Layer 3 of a small transformer language model trained on English Wikipedia (10 layers, counted from 0, width 128). Numbers have three digits each and are written without spaces.
A neuron adds its activation times its output weights to the MLP's output. To switch it off is to set its activation to zero at one token and run the rest of the model.

Output weights of the MLP neurons that the questions are about. A number n stands for (n - 500) times 0.0005.
n23: 694391540509708547364367438588464772561671595393538453547526670133768286366543473553363538308262394581337524398479521530644576391566417517431639372303308646714599473727242397306366528309671688442557747713652224487414713697381534542608338636500496706595469712534548702233747434580437736311243441527581141569669575179574328632477424348448586416475543601481504609761471521428377566749378
n24: 425752437330574634237521539762555381469291462426504400229487696483429288509409500596380800560314476410490731710734521394555632566412584291661444513327717386708429568336657221824472430496759733407473381752267583585385419455282431327583586415412594733550306616422229447410599617358604516593715605460299608595628560297254442424597411232416304828594529454500574303434605633496252286474340
n38: 488535496728471710630463483448548516632371415439561391374374709401512639600519381662496637729534689478222364355404688504124530586343609534331637668542165563637544648412739629791528350368601592504653399431426248373332557496626219679342613391323542518500360567298446448380554500414604653327511318643646412584557468612474622445504485326551703643496530438528427159407619408572644429457383
n51: 513255432699519597299547391472260444504573512292326509439571372516680482623227230441483653468369518728659247671476285401423444292471526784398509346777543797321656305492686445509616681704598455595346596483782486390534313523475456484516526331427669649491576534698623331534703378527530624617313552470569488459508271737430592303517309258719492424772423391602390586380448355464507449438204
n60: 446607305644692431564436323470349496610484395585419496569425493206492853610609407355380596539693448607535629592578454484357569548611632206578626531446322711365426714365448489467614403442561473575579773631052627600415467697576535394269565627426680534410302544500594561452319523598605603381525656681447670484538543569515612560600413770539478589599410750591566500547523478661694470152819
n66: 580263459612579496590445471345195561634486428526172370723554431224342630509399765479627700351547771633338241339324474527764599491244504543363500618509477444222610303645222576458464419475329575359675384314555395259548644492572383629593847548796461356528353668286766771354400602426606303477455597536430342412478740491572677389359573394648238764600563481271324584692406428739622513769421
n87: 672593687636679646698447362509664471467860500340199535400369525514279136567564229184436183245446597366873398273601500374510576481533698369514455559637217704584689672605528487461353217696288495607584728912377624467714753401556677629648630515716600518567553288559338582438177456320337696458581471500321605550649496519386528590662567471337478453288586750496427398644438474509480389519954
n110: 194118618236698801468640394535277270248818640635594490513542625392273085727609350439495308585540520423369585364541442509628496620726529487464720424495808456560240514514556535476625241647547626404505337576765454622830525398384576425336823643520487439595434346626413500500274290420623354574386614598614590613545754580187374242374469295583626294571785481585328356752438517491399399330652
n122: 569516279754538615430624576617210614439567593604619753583377566532426464567292637803440539544426706523634340332536371537736383406427570559773483250408458349565305379480260630361526392463198588519451551589247505508653556545557614368725550566343603278592817348560307759317465357653450432459451597711353504524394692301431229610483348782415316438583456543579448432682609446547425589358563
n139: 427573291504458440631256331488454639735165446488516509643324397261566609437548517274227390512212393595665651689560394532408453512357478606444461322536538423529500512512463492441566336526311508612504371622542324545588429425307610554653391330392303343374975344766685464637673569388508432345309584624348611755480544458504689671615340429370458450268346466607592327488395558350704442549807
n152: 275430487398649524215566464476538555631373663608340614452459730536781564571520308323513420660394680641783786353657366557661334402484681421524413500604248500668311617572404635369448348556593632625373374649562700483596402708496675492306445491360659573546672355464532446487544512553689355356760695387441596645266485496620156544590469287635682617211718444619520572622656662734493488529508
n163: 718556496537585419460311513710192744353590364442224479426484378434448403198598460519579550519344570411273379433324332258455324365596550293527631581586500458592156216356415646422396585616643625458576550446511288552479526746484620348657480334176635575828585399453488522512525504493325663292474447601496302555435432171519613436483523362425545581485582504605535678579766432388399496643578
n177: 629767512381614381444537293323638623496382418384342639250445632450361469367643400615554611412432401387522539275442636374411481539421347451500400630407442474658341355465288659195397521579735523620618557676396351512440446449488542432566601361543664608301335508769399310400555459392367588583413378724586400612671842604429580716376549451308370508519265326646245578300477437618500676724667
n224: 372455560542592412409256564608286477702500410465439920395613577122663340445778509771476531535496495579318186576491543715356171239563394474500371592500834534392462840632560280593565557697519531659743392589504560326375285616536417431482760572733474767305486404614687283624591406426403370477529728335281566575652516528699545563377478584594445834457495609666513617205388228461468658478281
n235: 403467350416459375386472420612296413518549531414443665489555387665607414643288575548673280829678411374271628337737549369595532702581354645601426646823496563540438436496563228508725379530492500434614388473586533626553443429467308430645409492444649500515429622804569508422504424261631370485571580552401443224465573407576296591439511441460780552387544508500378504489601541472484392507606
n282: 738637616433710406557557500446483588664599565326488720492419515370459895492642357424378371528619442470571430615460469649641395468395515550433491445504256680710375529610439561408551825489384535373633527592739442537435478322338605735313521651518438496604389472669472204303616657544620263731374737639433520504551504479694390574382523600460766803337775538553630429624454432313571664878687

Each question names a token from some text and the token that comes next. It shows the activations a of the neurons there, in the order above. A number n stands for (n - 500) times 0.014.

Then comes g, the gradient of the next token's log-probability with respect to the MLP's output, scaled to length 1. A neuron's effect is roughly proportional to its activation times (output weights . g). A number n stands for (n - 500) times 0.00075.

"s", then " in"
a: 483525658512203508473526495519407721601513504564
g: 536400375460442571393504481165415743743485469594610448320566587599479548552540253367350437511223499340593673492813435488379632486255444616354620556548730494598603492496443398334530453328524500390487394436678365764523584384592502530410560421559458366481451454702350439389506373521398537511432659485448436446600442749594390414566536442556854418244523460435446476369473671594520463556549
Which neuron, switched off, raises the next token's probability most? n163

"hy", then " and"
a: 530498517524458523527480498508403504500504423499
g: 350831455478360436445629610772642536366600303485569371257377565523488305469460804465575338403588648590376499547344749584632428525392480301678415587583651394469416587487513483436661501571454384390584553576436455530580625479408493589593451390541655462567631451527522495490398407743558821349671531442410450597358363438618481548645386482449402554489551684498416610643460706683434571572209
Switching off which neuron hurts the next token most? n60

"ation", then "ist"
a: 530499689479439504572516498473472592492492363540
g: 346554572541708500660362424614461594434262325483488380442583284647619589505536325502389507339830510541267348579459563521301476446633410391531420610557489446555491429443558436649325578648659663605628483503593479328372301707400480636409594560634488410433459576378293723416520474634659633429485593631718388553359498665350575609594398633480458578522451355521521476645547390288752660300529
Which two neurons, each switched off alone, lower its probability most, in order? n38, n235

"ater", then "f"
a: 377505501498371524468479495525460515500493495515
g: 459655675552455536583449675379425397590467595594703430396592728560710511446647595370440697625531629545522547447485577784544332608541676640389549543507465327565415388387653471370671365281400629545568283632426368404303395385500393681400419488418395276765548482425622671760568601551597596479563489643515587577560503567595633529582481480551587445467412315405525761239594727449361459492516
Which two neurons, each switched off alone, lower its probability most, in order? n23, n60

"ed", then " d"
a: 464414559528375498483494476524507531485499416540
g: 647465580412659624293604498784624428494371538471668446694588490446562447455561641631457565673526544212768360606529582394683514382798461630424503613532461601366394428518642344453378530489670567606518420806579285598373386681467401646670427539613403598601514496380510352433523570327262559687429574330449671619452563633295560552436540563463617495405533462458353609575552570367521709606434
Which neuron, switched off, raises the next token's probability most? n24

" S", then "im"
a: 499525506478494498627525512530528500499512293539
g: 617504458515600388352354435703870408655472340586616603539538563451595535591562491350491700271430483430466438392630434597472328467300625352507390608588505480443438564581485418496512547692680483461458677526747716253567487338431698505579508613412625250558527428491528325433319477231484691625541416669502478607759578636451433393450520485457521580616504556516454269367399415209473394381578
Which two neurons, each switched off alone, lower its probability most, in order? n87, n235

" and", then " n"
a: 316497510511481554476497471506483455497498462511
g: 498524610492457467547369377451622526606397492426516449665423328371344493504519317516529421445615543508437413468385348569383493495531792674289536663373430552575421745420795436522366301450632408447263445332309534691657372733639486320575380494425521498409426340461739664584521519440679551495340561380587604555452572501310822678575367405656634609655568467465475504717369407602556582391564
Switching off which neuron hurts the next token most? n23

"f", then "end"
a: 465613501451518497511510491467481498501538482512
g: 642701506611451572380633484292341334676438459457575407585527554357664429484529421418470688371348710542494374490678435329616533572515430682731357318567637480716571442582339452386561632564540482589766551334504711408342569597522483370578444374307438620335424578364645560391406376489389477810583355557304557431489613417448230561480472521271593639360615320456514417471441574505561687514404
Switching off which neuron hurts the next token most? n24

"ad", then "way"
a: 508502457533479531459544514515501714529530289518
g: 439467459385437605490614300582592374651526432456459529542635581651199369472573378888528601442587685710437401493620432439432328756520415405384435281378506285495399643470464441431466428418649573477519564275568596368524574443363512372402419504588360415409623534354379291537331492576415649599330401494447656843640596588471461595460406503636249503688559289454466519499428611520644392473618
Which neuron, switched off, raises the next token's probability most? n163

" in", then " c"
a: 490506554584500423759531496495501522558504501501
g: 386562636362661492499646584702546372501568284492226601576547493446599476594631450536526427587557444517483293358695489505678404469444724267445427629515303424638582472423547502407630519506378576546621690629550332489271492449584425351468546663560567504349220411386730686488475478227342427212465409418810641491545672579591606588488576511604527474462585637740384491591503533354466448560639
Switching off which neuron hurts the next token most? n87

"9", then "8"
a: 496497502666498503009486436519503498534489392492
g: 362455652536385858464561549642361660572384409515550539573622499426360710393181403636575923486350469425674461661504721408661628400514605363440572631552404342469757469519561425506648625448383455453336642391597406287499424564439487507402526427461742525452295416354455324639593527401488595549436609577511487399458544477423401666467594544552684611548641498565628589676420476540337543368552
Switching off which neuron hurts the next token most? n87

"ro", then "ll"
a: 519529527507496503495509661528480501493491498528
g: 406467420563560616475542455548457519454351456666526564713471525540631399659364532602566475488489663186339460573472282727663660339485674465465537486430314459432433360240457488769572163496431541467631589378391371494758488641326507486518787527524465723340344408583417498655509543651317635383401533601439425465348465539616603461544342552672371384525660457573640602588688546451411488435656
Which neuron, switched off, raises the next token's probability most? n282

"pt", then " where"
a: 498488497537497524457525471499500495507522333525
g: 558569564509522649508630585485677316674479532430625392398553483335530611502492668621611604568559556559502591806654475505331700535511491644653772458261648440595577529465447275419436546363712434457497556489311384537293203296379548491605548518385580616509355162522358315385564677441462505579457535567598382319571531451459304530490536676629494678353552681566394591397400524455655362539641
Which two neurons, each switched off alone, lower its probability most, in order? n87, n282

";", then " but"
a: 499507505948473582623513491538499503650461483510
g: 244361393550480437654696540361624510624478337649394543588348525430643576434495575742606503648534512475575478406602628536492446519514468291421623480662731475616479485510343370627500476544438384231395509519602290518650361483600588448602486325357380386335463580653411605295590395579344543462538464435455509564337581682654781518624543573738343589461415485635393624400387660331574417117480
Switching off which neuron hurts the next token most? n51

"ell", then "ing"
a: 587533500578486497490467498536600499470634490512
g: 352500415399534477602452487506640716535467342346695617506259388430571475569410317329484267491508603583600358495433381715433480481601490435454593725652379510569387520410453589238625587600617606578514668567543609463342407477428410199394407546371514458406592520542615437466622585334649415515456683827475471518362598648525384390247632461518582747399429232628618765558606541483646474518506
Which two neurons, each switched off alone, lower its probability most, in order? n152, n224

"e", then " s"
a: 519499483455470507498541485710523649530489396550
g: 575503367562607620509564446434528629504487714593422487512663514410425245468554379706391476456755562761439348674652429418485594522372425537637566572679599377388357477529705437537591363333619469452634489303416583532512598727500647545470571554606525469482400373396746384337375698339380687544611534396627377377529623704622301605654552410404486375542496161412369326408601546482569438382684
Which neuron, switched off, raises the next token's probability most? n139

" by", then " the"
a: 489503530554525500639506495492320494629496483506
g: 524550428529461247500433419340396470214591720488623646540533465534329449395350666660581509592393408540448427490541351578636538541351194596739479408470638495666713541429397529254365464372503429491385576331607605296615574620355420476413361510497377578338734561521546495611577343457269669585451589761310428568598565373302469294618448499462460643535514712425626410562497603509350491580367
Switching off which neuron hurts the next token most? n152

"ne", then ","
a: 582595586485465491495560521441531484456518421499
g: 430537584663353481427409589502490555274472527391468526526636538506598186503661554444395696443408452332421670442703600315724457419505507618512569454515416515493626446375305346537473420627561397692437424367418462554668474535410372519659553564261466517675595439573405857519666442307480524611287491579482320492736444357462339545483481467527347576492595325586495447738370362374501175717543
Which two neurons, each switched off alone, lower its probability most, in order? n23, n24

"ad", then "o"
a: 502497407511476494475499510515504805646505415507
g: 504595563489484660429422477497311540584539528500330431566432480510587233414391542438566574544442598495573490247345409635456547444505706375525325560563324506397600435761555337387512526476244417456437686362343364472667153969388578452564487567407427430649706537492612405577500324576448515589750518545586648598652400460785384466350709507502577549476478555653643604476559564488495447563525
Switching off which neuron hurts the next token most? n163

" h", then "y"
a: 500533494629585502463501509530512550493500496506
g: 596450595549454589550501386427669569262364584661573561470615460500416621500453591513600201468737392549345571397479583421478675657566420481463495398412566691535470410494545504501581567531442703694553514330329684437481658352444573337544559628612672459527522676512459531517482292614316275408338505557365561430499578781426368638493458435499525524311655724666083485626548476786640601470554
Which neuron, switched off, raises the next token's probability most? n51

" C", then "ork"
a: 439510506498490489496508493487502513522536345500
g: 525667378578709522505321708524417604689442485527402498554362455201519583485434490524452502311582714536550344606616688542372570362712536509242599480736301437629335336528269443546482447645244566393415486577434514555612491570549478582504299669563477604485619388358441613561255512574654479432449520616293490464607600604478305465547440442681277492422713667430628411412713410560632562355548
Switching off which neuron hurts the next token most? n235

" m", then "ot"
a: 500513502480502496520657454490482625502467359502
g: 712529540313309442401685438466420459343600494477450469431577428394494303561649485540518394631366376582633403532590483713212578641330437790618527481415707698630693378300582468389546465704567616435454467532765476428488600452551311436643560475373576355627506539642515535508311368474318679462642654581392482737451486504599442678574497346273431413521667553578410498528382536703461253538516
Which neuron, switched off, raises the next token's probability most? n235

"g", then "es"
a: 508517492509498463492537523521653881671502497492
g: 378611599387672648453578544257569378554331397408539486433658613353717724560357564264474684609523523478417351495462717665742719494421380488756616538567379341569394451794417482630381507391666435656684304513527484536214535505576560575386392443383653535538438430552609598558642524529396454378551425403588322625611513406703534720428474360412511514324486537489524548603615647533622464355407
Which two neurons, each switched off alone, lower its probability most, in order? n152, n177

"w", then "ord"
a: 500551499508388408487499509530474513511505488477
g: 454425554389536350573483666485414396146615550450509370457546573509353509478547366672440374314545549504463431526399608501610481342642539540583695398545309494662444604457329505374397598434716347457583330369597678452363454519577671517975414422601304460576530597381551495464492693515473685532339366401415545476512454524436483734476583581393505473373739517444558635296608607799418492275534
Switching off which neuron hurts the next token most? n60

"s", then " |"
a: 494498500493094561440501578598511537502395501509
g: 579464679604247422401373492406231219364446273380533368695537516361311491618480474376561617389475637609441563594352433453462686409501519387326404204642192554452519634526557475400589642562391514595383458668310552654679521387513627541284588448716570429452388599394459417517524391350386367583409521510446645443519378602373567428416721466398703380630412672428593462569532567423411578666426
Which neuron, switched off, raises the next token's probability most? n60

"f", then "ish"
a: 505499473536437473507761513506546616494733505500
g: 388498544631585396522181549486515708506447275286506533496582286499556478464359563581500496711563529536571478533336441352598484481419527664654575470516680555351505476671654560569407550657405452516554331377603507560035639668517565544371587467537574368398366467588329643385620362381381598238673460416372471692455423492419540516367441401406403580627611515608351513567650382459370222310638
Which neuron, switched off, raises the next token's probability most? n110

" of", then " Cl"
a: 490499655615484446586506503488369502534509494501
g: 511538706430255525633502464411560531660282603429362368472483445308499488471465661388691424654416574229516608558437568498483568393527587468221240593680601443466462590505584640557488446336398561570493494493408220287387437265579704348461453592417696661553475633514492439283432607789645460518663485707436431620538311461507421615190489473476382298462610512533614471495454569354454492399385
Switching off which neuron hurts the next token most? n38

" Cl", then "oy"
a: 365493571524514501499535493476586517516499409527
g: 731491496591398494620426457579584512558166542561425567575499578518496435336374475609526608529733579305609459353575606468705448558711494430321576437451410470373448611337536676268518524542560471453390304409296555516552647805311467308565391291688474408530414442692364521562496269520513274522541517398540516505530462733537461680474574452639639526533384411606536658532347217453278335603369
Switching off which neuron hurts the next token most? n23

"r", then "in"
a: 487456528490491533497493386514484530498484496525
g: 420547611514460446638370337505563576458487492684556644311436642511558525608626493613611398601393542671577460450530555329474234559548653550577354848535402374312293426500396444551450536558336581489322725237446655465381531365604462268427427680455301815614564511605455395534632769504403395419367628779324515489544454434432397714569462472336523543336453616469566512550433478454665367494569
Which neuron, switched off, raises the next token's probability most? n122

" was", then " C"
a: 488494503738514707645542500556492543536492393529
g: 535282480383326544302636538490582414571694582160485528538393564482413478328531421295442381722501274562383538601481529565502420411487413392580571474640576498681667661369584353550360582456540449409514518696761637435479661627436418507391405552608438535424428546676651396609273512537358436460431454549481498266507291432369363499577432367340683353632512689513534315764381423417223529509333
Which neuron, switched off, raises the next token's probability most? n66

" he", then " re"
a: 489506536547475617483519499511394501487507421510
g: 512455514574373652541441649338399584517405530500643323333514385482479525578577557508260463348624542668288494467427613566469591383267352361346431339494485261453330557550528687436264516453513899448633742511271696476486374534407439537428559544463441393446408400555510566463564459476458443649553459588675595373688593621453535472653431481507154456621632510576536622409661484775632480614725
Switching off which neuron hurts the next token most? n66

"ine", then " h"
a: 547455748479475514552497489665465501564501469497
g: 382336353561630537497691714709420489690592455300509247402433714396617446324433327388492456415596577670502391544417714542413260513568701435350374767481522395604490301397653536762426375452534345590305451293403567391503620531354513474433447359392642511584651618568552426572479613497539559660596701566400472548385474318466631566514801473437358579537546514688449566495506673436342472479497
Switching off which neuron hurts the next token most? n38

"r", then "ates"
a: 465513562523488447496533488531504483531493437606
g: 347468638458619468366507538446600426496537336466643372539311595508581826541430350558455729528485562630520362563602578565503541504396397729403528648615496632623431450537460518548365478590530414427466393469618364606440593517353662806325435269318399512650585554466313289589695556604362285323520427494387703698508483683510248528511510442628768438366497616646597570369502510422253344562407
Switching off which neuron hurts the next token most? n282

" is", then " p"
a: 498515499565502584761526496500496497494496374480
g: 578720443315583525461605657487632526363571515523320584279552398651505506544518600588521548523657563434708382449524406199482630306511301423536387293528545624449498485665488607548452438661495512539529491770586413675608487339455596376609661350419431523355470499719546609494424487554650806397577436654573495461435662456521356737356707447386510453534620544549342515467591237300603633815413
Switching off which neuron hurts the next token most? n87

"m", then "als"
a: 537542746597474490535521502498521518753519505464
g: 616407396497560719436567615561229412704505469436434716517477557725551590570731540347528457394558501619412527570549448326401316502564625528542639427643241499555449546537414562622371520458621569476466467411572355318498547462626491495572462580539399516712667596243819463513373747644479724556553350427372623436353513558632538456501623696384497610799530521719463533340544523851538424492491
Switching off which neuron hurts the next token most? n38

" b", then "ar"
a: 493500531498512608567509442502499501514532421501
g: 613658548502540364391655459621354648289491370604361597584420481555432434693290439631519557511570467359568508405404560467465482530745458379480456392544319342440540346447544678429565653693427511472463546397743469290441439411574163710559331577407589599714259486226338429568383487514467385431544793575297558731383526436590462683454638485617419488444382528547593414642407673592600632487407
Switching off which neuron hurts the next token most? n66

" the", then " ch"
a: 499505601614478503721500495498485495582510442502
g: 388551550443587532668511740419677633473443617372666590479435319463438615556557409559527678515321445653528548696406492760477607592614725532632391501711502495366476425744227418631410420593389258702181622597493352606633475666517402391567648622576344745389475569666538435474560371612431333446514520519599724453422496723499525579452616540615593507629406566622567501345542514336467431370402
Switching off which neuron hurts the next token most? n51

"m", then "ong"
a: 499478384596459519494509478504475477547509503502
g: 477605296346547593713382591441662465549312668452624457523515623646580552443467475323525663402615529598240581492520656525337633296607407485393458429533383413466443592243311351359636451429686403516611559328547635602367490686395366357667453301564513540297539593459445408615672406269501252362532430646620244325792541636412344446591536598411485651523510649474449556536463471612545446477576
Switching off which neuron hurts the next token most? n177

")", then " by"
a: 498447480593446515501532481648505499499600504528
g: 603407222377378488389492498393416543522417558518595618302464294584237565599331618488348368649383582408681484414471569628663594546346223417418527397430491283750710257307542551401196319659473429615606371524539659540531440335399597579439497379582267502537394490671499461420397590614547496376557534589387322479424628494584544429778645416550620445457468305640558495475584511507575517351486
Which neuron, switched off, raises the next token's probability most? n224

" d", then "i"
a: 472506606553494529650533471509411505683531469501
g: 630495649326496455637545519464655610508742479477598674427388581462494689493541554607633562559321420783550581551399483367443607546610402610459651627441632380489250247522688596685227558541463731580684598562454571316583224537723613498700494664594571429707502519501530553472526243353554536377697551658485557542458732326496459368601584528420578539384525453474505631599410476767470505536441
Switching off which neuron hurts the next token most? n177